Layer 3 of a small transformer language model trained on English Wikipedia (13 layers, counted from 0, width 96). Numbers have three digits each and are written without spaces.
Take only the direct path to the model's output, skipping the later layers: a vector added to the residual stream pushes a token's score in proportion to its dot product with that token's output vector.

Output vectors of the tokens that the questions are about. A number n stands for (n - 500) times 0.012.
" •": 496503496538552501580550543489451530553411452546565550527506517461498516465495490461534552600467499512515400479530482453428494547483462569444544535475545522458471504540541546540481443556476532544568466471485436498531481468504405493499560488513504436552486433567521565503557457450531454436
"called": 588512544522459514599577562564495461601446471603400474382536550539508356615538468410487546526434503504454468361518455467485506547477471552375557467540616527374653459564672676526552334448415495452483447533539431558536347463556314411587660417430510462583596537471513527445363485453546457433
"ated": 565498527541446560537448497550498477541512477513532513438444572551452381549457518483529512567433470511522448517479452404502544478472471530412460450500485514511521461466494585586527511581557552563387511505516487567526501530550470500537458420495506402458415568443518443507459455506474486472
"te": 491485487559497537467516533501531436498490495507501478581470501515503422501446458523503530565500483507497444498481525546463473465491542457453511469456445495497445455497553506444528433548475458532487535425469467465525516511562510448477539543473451492482479511596473481499485528423508510498
" whom": 541400518524467594498552494509499431561513462553489427541585494533478473563572452458505499554431499479429429400508501468527499497444450425455501526518577523454536502553457605471618301522401559631485485442527498472454462443500405488552520428361551498596596578477561503403503526462550532433
" Qedarite": 688483329531614548638783744647552366693486348710393314571559625629526388533680561427601379673340567546481305305558429028431594497403488640146592533364681631347704392617633662472609036584309523573500389430481318560567430413738144458605686374403491339700655616600590381326466457412608458324
" ахэм": 689482329534614549635779745647553366694486348711393313572556625629526388530680562431601379674340567546481309305562429027431594497402488641145592533364687631346705392617634663472610043584309526574503389426481318560567434413738143458601686374403491339696655616596591377325466456411608458324
"tal": 489476500557535563497586524567429446531509470537513500509559532420490440544501505563525474538464516527424444528553463488437430509479462488431563484517487501461500527496579589488456416561486463527446506445416477482508452474530443449488510515400474519583450571578567450455421506438512544456
"ting": 505472519601500576531520555514444500525517472438507539533453521485484463486508448481485583538475500578535410539489471475479495437411464424438523449456486515459471523500540517486540393578537521472430484467481481442535429370594429424600458474437508502498471497537436447481523564406562464485
" |": 515477500509582507500486486483483532495459480557465495509492544433444578548488531436527540442522528524554493532496533517525562537525486451502501531544478492562468448517490487557465506524502474533511575521436521466523501489471555524471456531506457510483443476453479518485552510562500487524
" to": 494490499487448555483468485510543468479522509495492568491408522501487542491461482433550513494471468429508548543439549487513561560520495521532516509499512504508505494519481500520543456464533479557506458514458510494433504469534475564475463455465505532471518523556482503512511521478502533539
" however": 529484485472496512540557512603512485560490482511545469510439564544562474577561537440534517557558513500453429435478457428573503479500497453446547449444569528521536430523535580588563392505409555566534496512439480508516486418556411499526519459471595538557501532530519460513430469414488474504
"L": 689483329531614548638783744643552366699486345710393313571556625629526388533680562431601376673340567546481305305561429028431594497403488640146592533360681631347704392617633662472609035584309523577503389426481318560567434413738144458605686374399491339695655616600591377325466457412608458324
"aṃ": 639496448561570512597714627555551429617432412574488265539564603581542424500597584453558449595382593546453340360546500160453535471432548615235570496454648553393680432553585632482579132516382554507469465467464369552567421490651281445587627374427516343662570574625523377359495440444587429406
"ence": 496510498482510593536557607524510475541546474486467503549494473410528462497573515500572473581479436539539425493507554426461550603463473477409521480517407517508546486525455551532559369490500523540367475390541472475500520602589434447558454444566568385496478499548472481450523516512563412417
"ular": 515527558549541512536561541560458393519566472652521545529395527568493476514454517472565456556482503541477439507526500393489445476437465559379524488526576519489487467462509560518535436483472585490419468510510523510554377455535402476568506437490443446477476561566486457471466542467612496454
"})": 577538473602499587505502521505521487570497446503582436503516476454476442490547521532475448504494500481390450547512427447420536478463473625384436535445543540500573481584540555486612337541337495503480417519494402530416465437534361419474454405486550463592587445466560507396477496503545500458
"mi": 489510437514522535485523482478483464496556481467450459502511540557434508577457457579537505564475486452515492463513495498511488463517515489441486463514595505511523473493561494480504427484547559497542500522497476510533544556498430466495531481420504486529533501524513477471443506472453472480
"]}": 627507446571550514535587458514473394646552451603418455549477527419485451582542485506514515486477514436484418518566479428443569572541500577385505531547593521453612493509497516470612287538381484488407476451450416497505468473580360433502476417507503443518520447532581449438527496503489547495
" Insecta": 579577487518545353555507558600554455613496407674464512495576479566536452537536564552499392544502526472531433510552493371485485427463523550374495503447575523419574433575589490446525288434432493558586419514424482599535461556556362483632599455515509479540538518554484522506441526491577482419
"adi": 578539465488511517529581503513509464509514466518411492552491507585556410544488473490485459571503508513497462423542484471543492486521488486400487485472576518452550492535530515463536386549448517436463559433393477544483521456596417492518508420477459459479479568538506479482522464477533454493
"ency": 548570488477527524487450573514457495552515447533584484570507502461514388549566457527527504487473447532512442520477493378502526503499411588401521511490504516475526464530549534532596357475489494448400404416553471536540433598640460531500481460477550372473434478566451523487541486456529478451
" Тэ": 696485330534616545634777739639552371698483346703394311571559625624523385526679567428603377672341572546478306310564432030434588497403488640147594530369685628343703396616633656472609038580305528570497393423484319557567434413725146462608689375404488336699654615599590382335462451412608459333
"aging": 521553363528577614526535475514405496565513460464492422498499502521503502500523488507530471564458447472459510448483530407439453519428434536397591521464496517437492459558484616466608397452582505442514470500517551586518438567582444434599625462506620516518474593535526520403531496413558504419
"pass": 493438510500447520583562555497521489562432474509463425556542489446475558460541567500504497508469450527447504430560456480409452491489444497418503500373500525369507441474537575521579385550498549455449468523471414544461427441502376433508459469490466462551507581466504462511458477426568462409
"ette": 491512507560536558522555507491518467496508468553504462521470539495510465473517458451539447659508456522552415469464478426506549520448503511423550515520507503503475477528526583519520428428487473540501429409511492548428495576627392447456531520541493436562492530538590466434503499533539481442
"peaking": 563457421575484603566546600528442425547343432454316460555408516531466486609541576449511466642498529532435380414449468474497479457384513567421465472422521531410603398483481610477589318500463557565446414587534495490492436420567406407535488419395505490516547545484513454410457490514562463440
"un": 501478467462508480511509551492399459476527489522530452542517520554485480488499513523503485496495517478517500460524484520461482498485505529435487531555499508471524502423515542554556454456549519565501477503446443453542505510451414452489505478464530510467479550544427497503438449466452491492
"ennial": 526522466500548482594485596497490437572489460642380540548539455614499481636585436441477460573502477475474444448608507394466526517534438546377563481451551517405528404438531562579538396477480500538478484477458471584503492500562442489544530485488547420621483484668517542415412460497613538379
"round": 517448455538503538568507549557478495519502481582413416479457459488433520565521529446538467543476466463470485424510551437413449535487492601400504506394490530332572457515500550499549421539476552553507529491514490575465533401505360391517468467472580449546473522455461444507451545480500427521

Each question shows what one neuron of this layer's MLP adds at an activation of 1. A number n stands for (n - 500) times 0.0011.

n36: 494436427425454390278576512559636324640261375431479405256476493448463488381341383531510408522504514375407462450682323639638458459545500285435483445559256471444603824581523504435786427366497456562688723558549343473636354341525614563526497692570491382648509505584414455489453378587299616767
Pushed up most: "te"

n220: 415754399246608184293567248517366557594456432557437541561365388332495394588532524591517528278504388325508684473378578567289428614495548558242398634487660468580557459424605499597427503523396456570456585515452418452611430293523554371244418363495463425416562569426376407576514545477498391458
Pushed up most: "]}"

n187: 605493484411327328400487422438696561853425595383429579468502322447464597499653438586742544447548453276667264489394397592610328557203594415207522459376532452182406475512722419302492439558665493417492532490526439497256469306304511523398490441534406544648291497503366568572517341483625368351
Which two tokens does it push up most, strongest first? "pass", " Insecta"

n94: 676543257396669424452460621693372481414582375693574606450395343289477577667477538564525560488475376160549532355440422550572523599628552579359213459525527661366526377453422257374666473338433605376693360613415395484561536659576406463546617395692462722514558446598465477475396438503555531564
Which of these tokens does it push down most? "ting"

n236: 450508602536359527513582597509394418721472449493444478496545650446466586471439308549338638374508360704467592535689624655500723399561551418432450460625627323440651539474651489457496568366364365447682544528534346566641734616445237337582506536276414294448347408487370486530307520473590630363
Pushed up most: "called"

n144: 546627476429488363418488442323575557567492454541646540498445600597361598503535507527374699507479492521439635284464500452719360322423422495641510430783472370533492389626523670484546414304495465455427824354626413667471663473619393548447446550215481593522575406333716412473451508512539529293
Which two tokens does it push up most, strongest first? " whom", "called"

n58: 518568678423557428509402367311438565613438488422285528479381435510513540471592515455408552403440500352424258642514601457756534729533401328473569465556430467311378539483607315369357299576407613574581593519251495415757494534415517490422541612505247650441509516521725386353356555636682542480
Which two tokens does it push up most, strongest first? " |", "]}"

n6: 580281505384770530405576570594644744757461521483493421403564411602353583543584466448372607366560343295444359699355471588485576510352553661693373465500746651445264625588592449383565474592587497579439475445601624404512416667584519685445492449411511472384481567503548323419403466472447698475
Pushed up most: " whom"

n19: 578474418444605616738347540556473469627262601424469484418449374488444520402767642285543509549513300526242641441315605316384506447524553347669401404481474664407565421395560669680564528377460631624549279668568418278424502417493681354533491457667446536661676275553275525597520399356349420495
Pushed up most: "peaking"

n98: 475472510439472379418372504489561380534381351657649463612412554552647381352792604272625470521442726555474501683431588601618523543536353578485574478573481634593513431671524706478422412600565564322429492650558387640484262418440375589467581463526526600406690516494565453402540427368626533475
Which of these tokens does it push down most? "mi"

n5: 374394507630391462687645557567513322613339540674649472480656355601390529532539330462407403644494704593487525529482512632412549538399397261443537415555612691590387540702449705353571505457517550613469530480659533592364411436270617534514637547580547338499508431329578629547692406622731719339
Pushed up most: " whom"

n198: 517478654435519601314706241483490518379633618490463427370590606528437624562466421633592502653661400422445509465644568452383466476540536283630627567454445443434507353636629289354592478439786437784537554434400658488488778585300470493535531414344458436566698240536668491527512342566364372553
Pushed up most: "mi"

n159: 603421741548386595538636471597402558751319353629482363568511542416634591335396535497663547437428543555246276412390305379421453542525604605971439425588552673674428309598493466485570575719665411537467258585432617295405651373372622559595715395690551238757353420515518611479721484575478535479
Pushed up most: " •"

n229: 526462651341497535524513236415262673616555280611536622507259734375608452533600723616352300553450455604514390566496528400305346238518477452442521320657611381569492449597364504422466519291533431566553219575346496588470367446473554562530482348708595481484375477375316534617544419643468501298
Which of these tokens does it push down most? "te"

n157: 618579575580456510372480411400517384506516484646768709521629328546609439399239572420424412547437601649649247613382693592605500583615435418588478613599284533431455411613507438444403501441449456559286706451468474342516599518412575533323606600663378648354537453669482575516511474413462486435
Which two tokens does it push up most, strongest first? "te", " |"

n156: 384552408418472634610434602378562646385410490452649335444294525348565653476582745582786740581473562545465396347449700553501442670659437666467381379551313547434394526405581552390540509732650544432489503635626411481593409749568606470471534540643449495283496415563614305617408531578559501524
Pushed up most: "ence"

n166: 615661400398464477453268406623776376478582615671530405432483571596505308762578482462465476437578484523465382607564587481615577353650589729902659467569513579418407697477564584529641500605509547392640611346646514488605512534411540583395505608515519423328388279486604492578462454545341608381
Pushed up most: "ency"

n234: 554635504507443598539286542399469420303473547402595623396527652508619539495356493604484392494566460466589361394444567357540365417519503671586528530450644572481354446584437419493366531418599531565578453423647587546344570527407133483565432431519426564521618447405516551608371511516467662400
Which of these tokens does it push down most? "]}"

n164: 673307350432444419523575405642570566559393680555453524489554518582471795562576579461500402491593431363400451419430546575653605485286410541616341499487447562392397329444489529474650468594484571542438547445405347580232558473335492575612468561469400616643287672430546539568484491427574483570
Pushed up most: "pass"

n213: 705546724668448687750478566447342557628584484403691592480477440318498457636464609473487516627611398615479326463472430635355522625492541566482545556357574550610343584518583403274457274474375506484540453254583508432458428318448505683383292408523683406570480687265317489377562690482639439494
Pushed up most: "})"

n111: 451431515271360502488506426748549343283536792443503562455487490522521437547560652733282516486471431488622433589621580339559614627648412471397568503579314517618482421565484344449507301488407618543571383573490399347529409589471411668392464503524310499494713388418461607443580351655463434486
Pushed up most: "ence"

n255: 343473440494525382565463577427421370425572574391505369527524622539502564585602701517544333541407553393513554637565435536507452371590470412424621479659423513607467424379314565676494417475662503601603596818408371455715502524414688518442506521655527602474203632525385473437586435331273319467
Pushed up most: "un"

n77: 400593434456493503379599558294325414488586237580441509406513435446664378392558460695514371413530633730633546413568414581316505512541662447665705490509578250434536568441584485525421614484567514685588566453560439350591330542629619443399738540457599323541541444524520334255481316554509668538
Pushed up most: "tal"

n172: 388508541552266647383552394249492517501338628317503510437359388445502608543441457517667489711444403329510595422455583446579448571612573434348465399700543341671507357461529607524323329346526400563583634483529569653692442319678534460453464753551512425595527670607750574474373583639537392481
Which two tokens does it push up most, strongest first? "ette", "mi"

n38: 598449504376467519442310568359617623406514460732450384543520556579407391494597548415490564370488655509706505422564708400284578556399517418553366577310385275415583705394286436416547519610593491352305539659549711724537679572319361408405424691622505523581434442467364488367545400431524421393
Which of these tokens does it push down most? " however"

n26: 647691443344416520562466313490391395587307562393446452358431546871484446717473520394421519505597429442503506526515502659521535500533565392327535495216303459304539634541482524466632454283492573453469723209380555526435411412478337561590404513490556665421454506574448357550405610428398413480
Pushed up most: "adi"

n90: 591558487367639464416608338523566573354411576537433498568422437528714299305371580643232700391406442362622339397529694556617346468710559610481626424485764470519522430720496594558397407455655574426503378561463405405363506557322567615322591467408464504451356657557335646475612450589498395581
Pushed up most: "adi"

n99: 571569504351563710514440787346344431519463669553582326530427370518433598528487536610289318617700565456792349569414538422471465208400564446738494599380628423413470339466470369466532391474511418617289617660515587360465351590410560547553551601448602583520346626533620345690587664565460349441
Pushed up most: "peaking"

n85: 534634423571612416351576304442619482465610562622318461667403710472472430463782474415346475427609511508386417592293737478545527469503681585535596513503331612652536519502485417695693348553301502464377597571413377592601430378605520493536486422572323419518412568473514246453474629548518545582
Which of these tokens does it push down most? " •"

n81: 398541462491485491384479719379409639432385258410573381421601515376378557520496350554304439418384298542331552484691547571556425325781557566560474507531678443587452641587687497650430494387300420520349489524433661498541494313549222567683510423530503614528538530662566562454362433195448579336
Pushed up most: "called"

n108: 371400615507467730373429460640454364413529458568430433381540489582477452591341443542509576472474497514578497432380439495517601466566301451557552649499644428291292332424360593514518410507449555512644466480471552511656528276482455771552522610566524413714579484537358266385456601689526624754
Pushed up most: " whom"

n252: 638518491365469335380679312488604472508642581354313575469425632570499495458586678568295415547528535448432303389565656497893550269582432507684421302556704586401445651569428449184524365451632402455449693439475448476641575625603386690550547585363414372394587622448453596559561664477418480436
Pushed up most: "adi"

n33: 407429611589476600449568390337544457639468501407596454480450474494741411535497414521403544529444611719366624391363381476485311267519648224477309443591594351481598575502452712596613582490516680718415566670561435837486315471694614483707372563640488313396630564368534407724353361437363495505
Pushed up most: "ated"

n239: 494566421559668611382456533417482391694255636416422623627486252362574325498448648573502558524443434410486405565608558601450401569367406625688537682409448449417451597564407432416542363487611644419578668636402464503419388332578496467495269645571253417520747562654352661375505507413559528680
Pushed up most: "peaking"

n69: 678534491531368403509323707535584598464463453507497605397364376542577742586427530480663442563550490535538339465487549511573481602464375491479638639600523439551400359395493515533338691552616544348461377631695327620527544538344227569650419495396504523586389207376739374403476356471601585510
Which of these tokens does it push down most? "te"

n154: 351490348372630665482573442666529478492524567562617471479296401628537245495373418548609438554536589544449490360461437460558512370565434557708524428567475621449624377535520533668470456516453665382473577444420612531429382273537507492585438556518581710452572616452495493480436573349557437588
Pushed up most: " however"

n250: 551527462395360558470369376367568548614447661319619393440475225456755500630431448483582456574456708622515533453226620561625527638452507445126512538515483590478582545459480415429552489549777528602716512507481659524498497517537595635622648336548576752438398453417516670552674468671520430562
Pushed up most: "aging"

n184: 260307630562412455429539419309452449612400457463679536613581649645520667642485448407486525284548426557622535676443457446202471397556569365245428165334604409634357552464653510556796550694481423296552547347302706578534632279520432594429582254475476525566668396587446686463606514459392484569
Pushed up most: "ting"

n189: 437445490444429447437322518479700530447336351708543426396565554590288593580438597350479358487316539462588588430442417460611461457470485424408455555562490641380636446450491528487420309446482537628454458546451259447591701292489474489328499290442340458603419364453477505345436439366543424533
Which of these tokens does it push down most? "aging"

n215: 682548580460615506419531509547640609375461439483367520587494595475561352441576499426457522303512573709398453619665519550560670437596721463341511654437435235424273596773254594446609347557601404597376683557420690465475589612530556518551417427634441470526415501473494479463544519572335663502
Pushed up most: " |"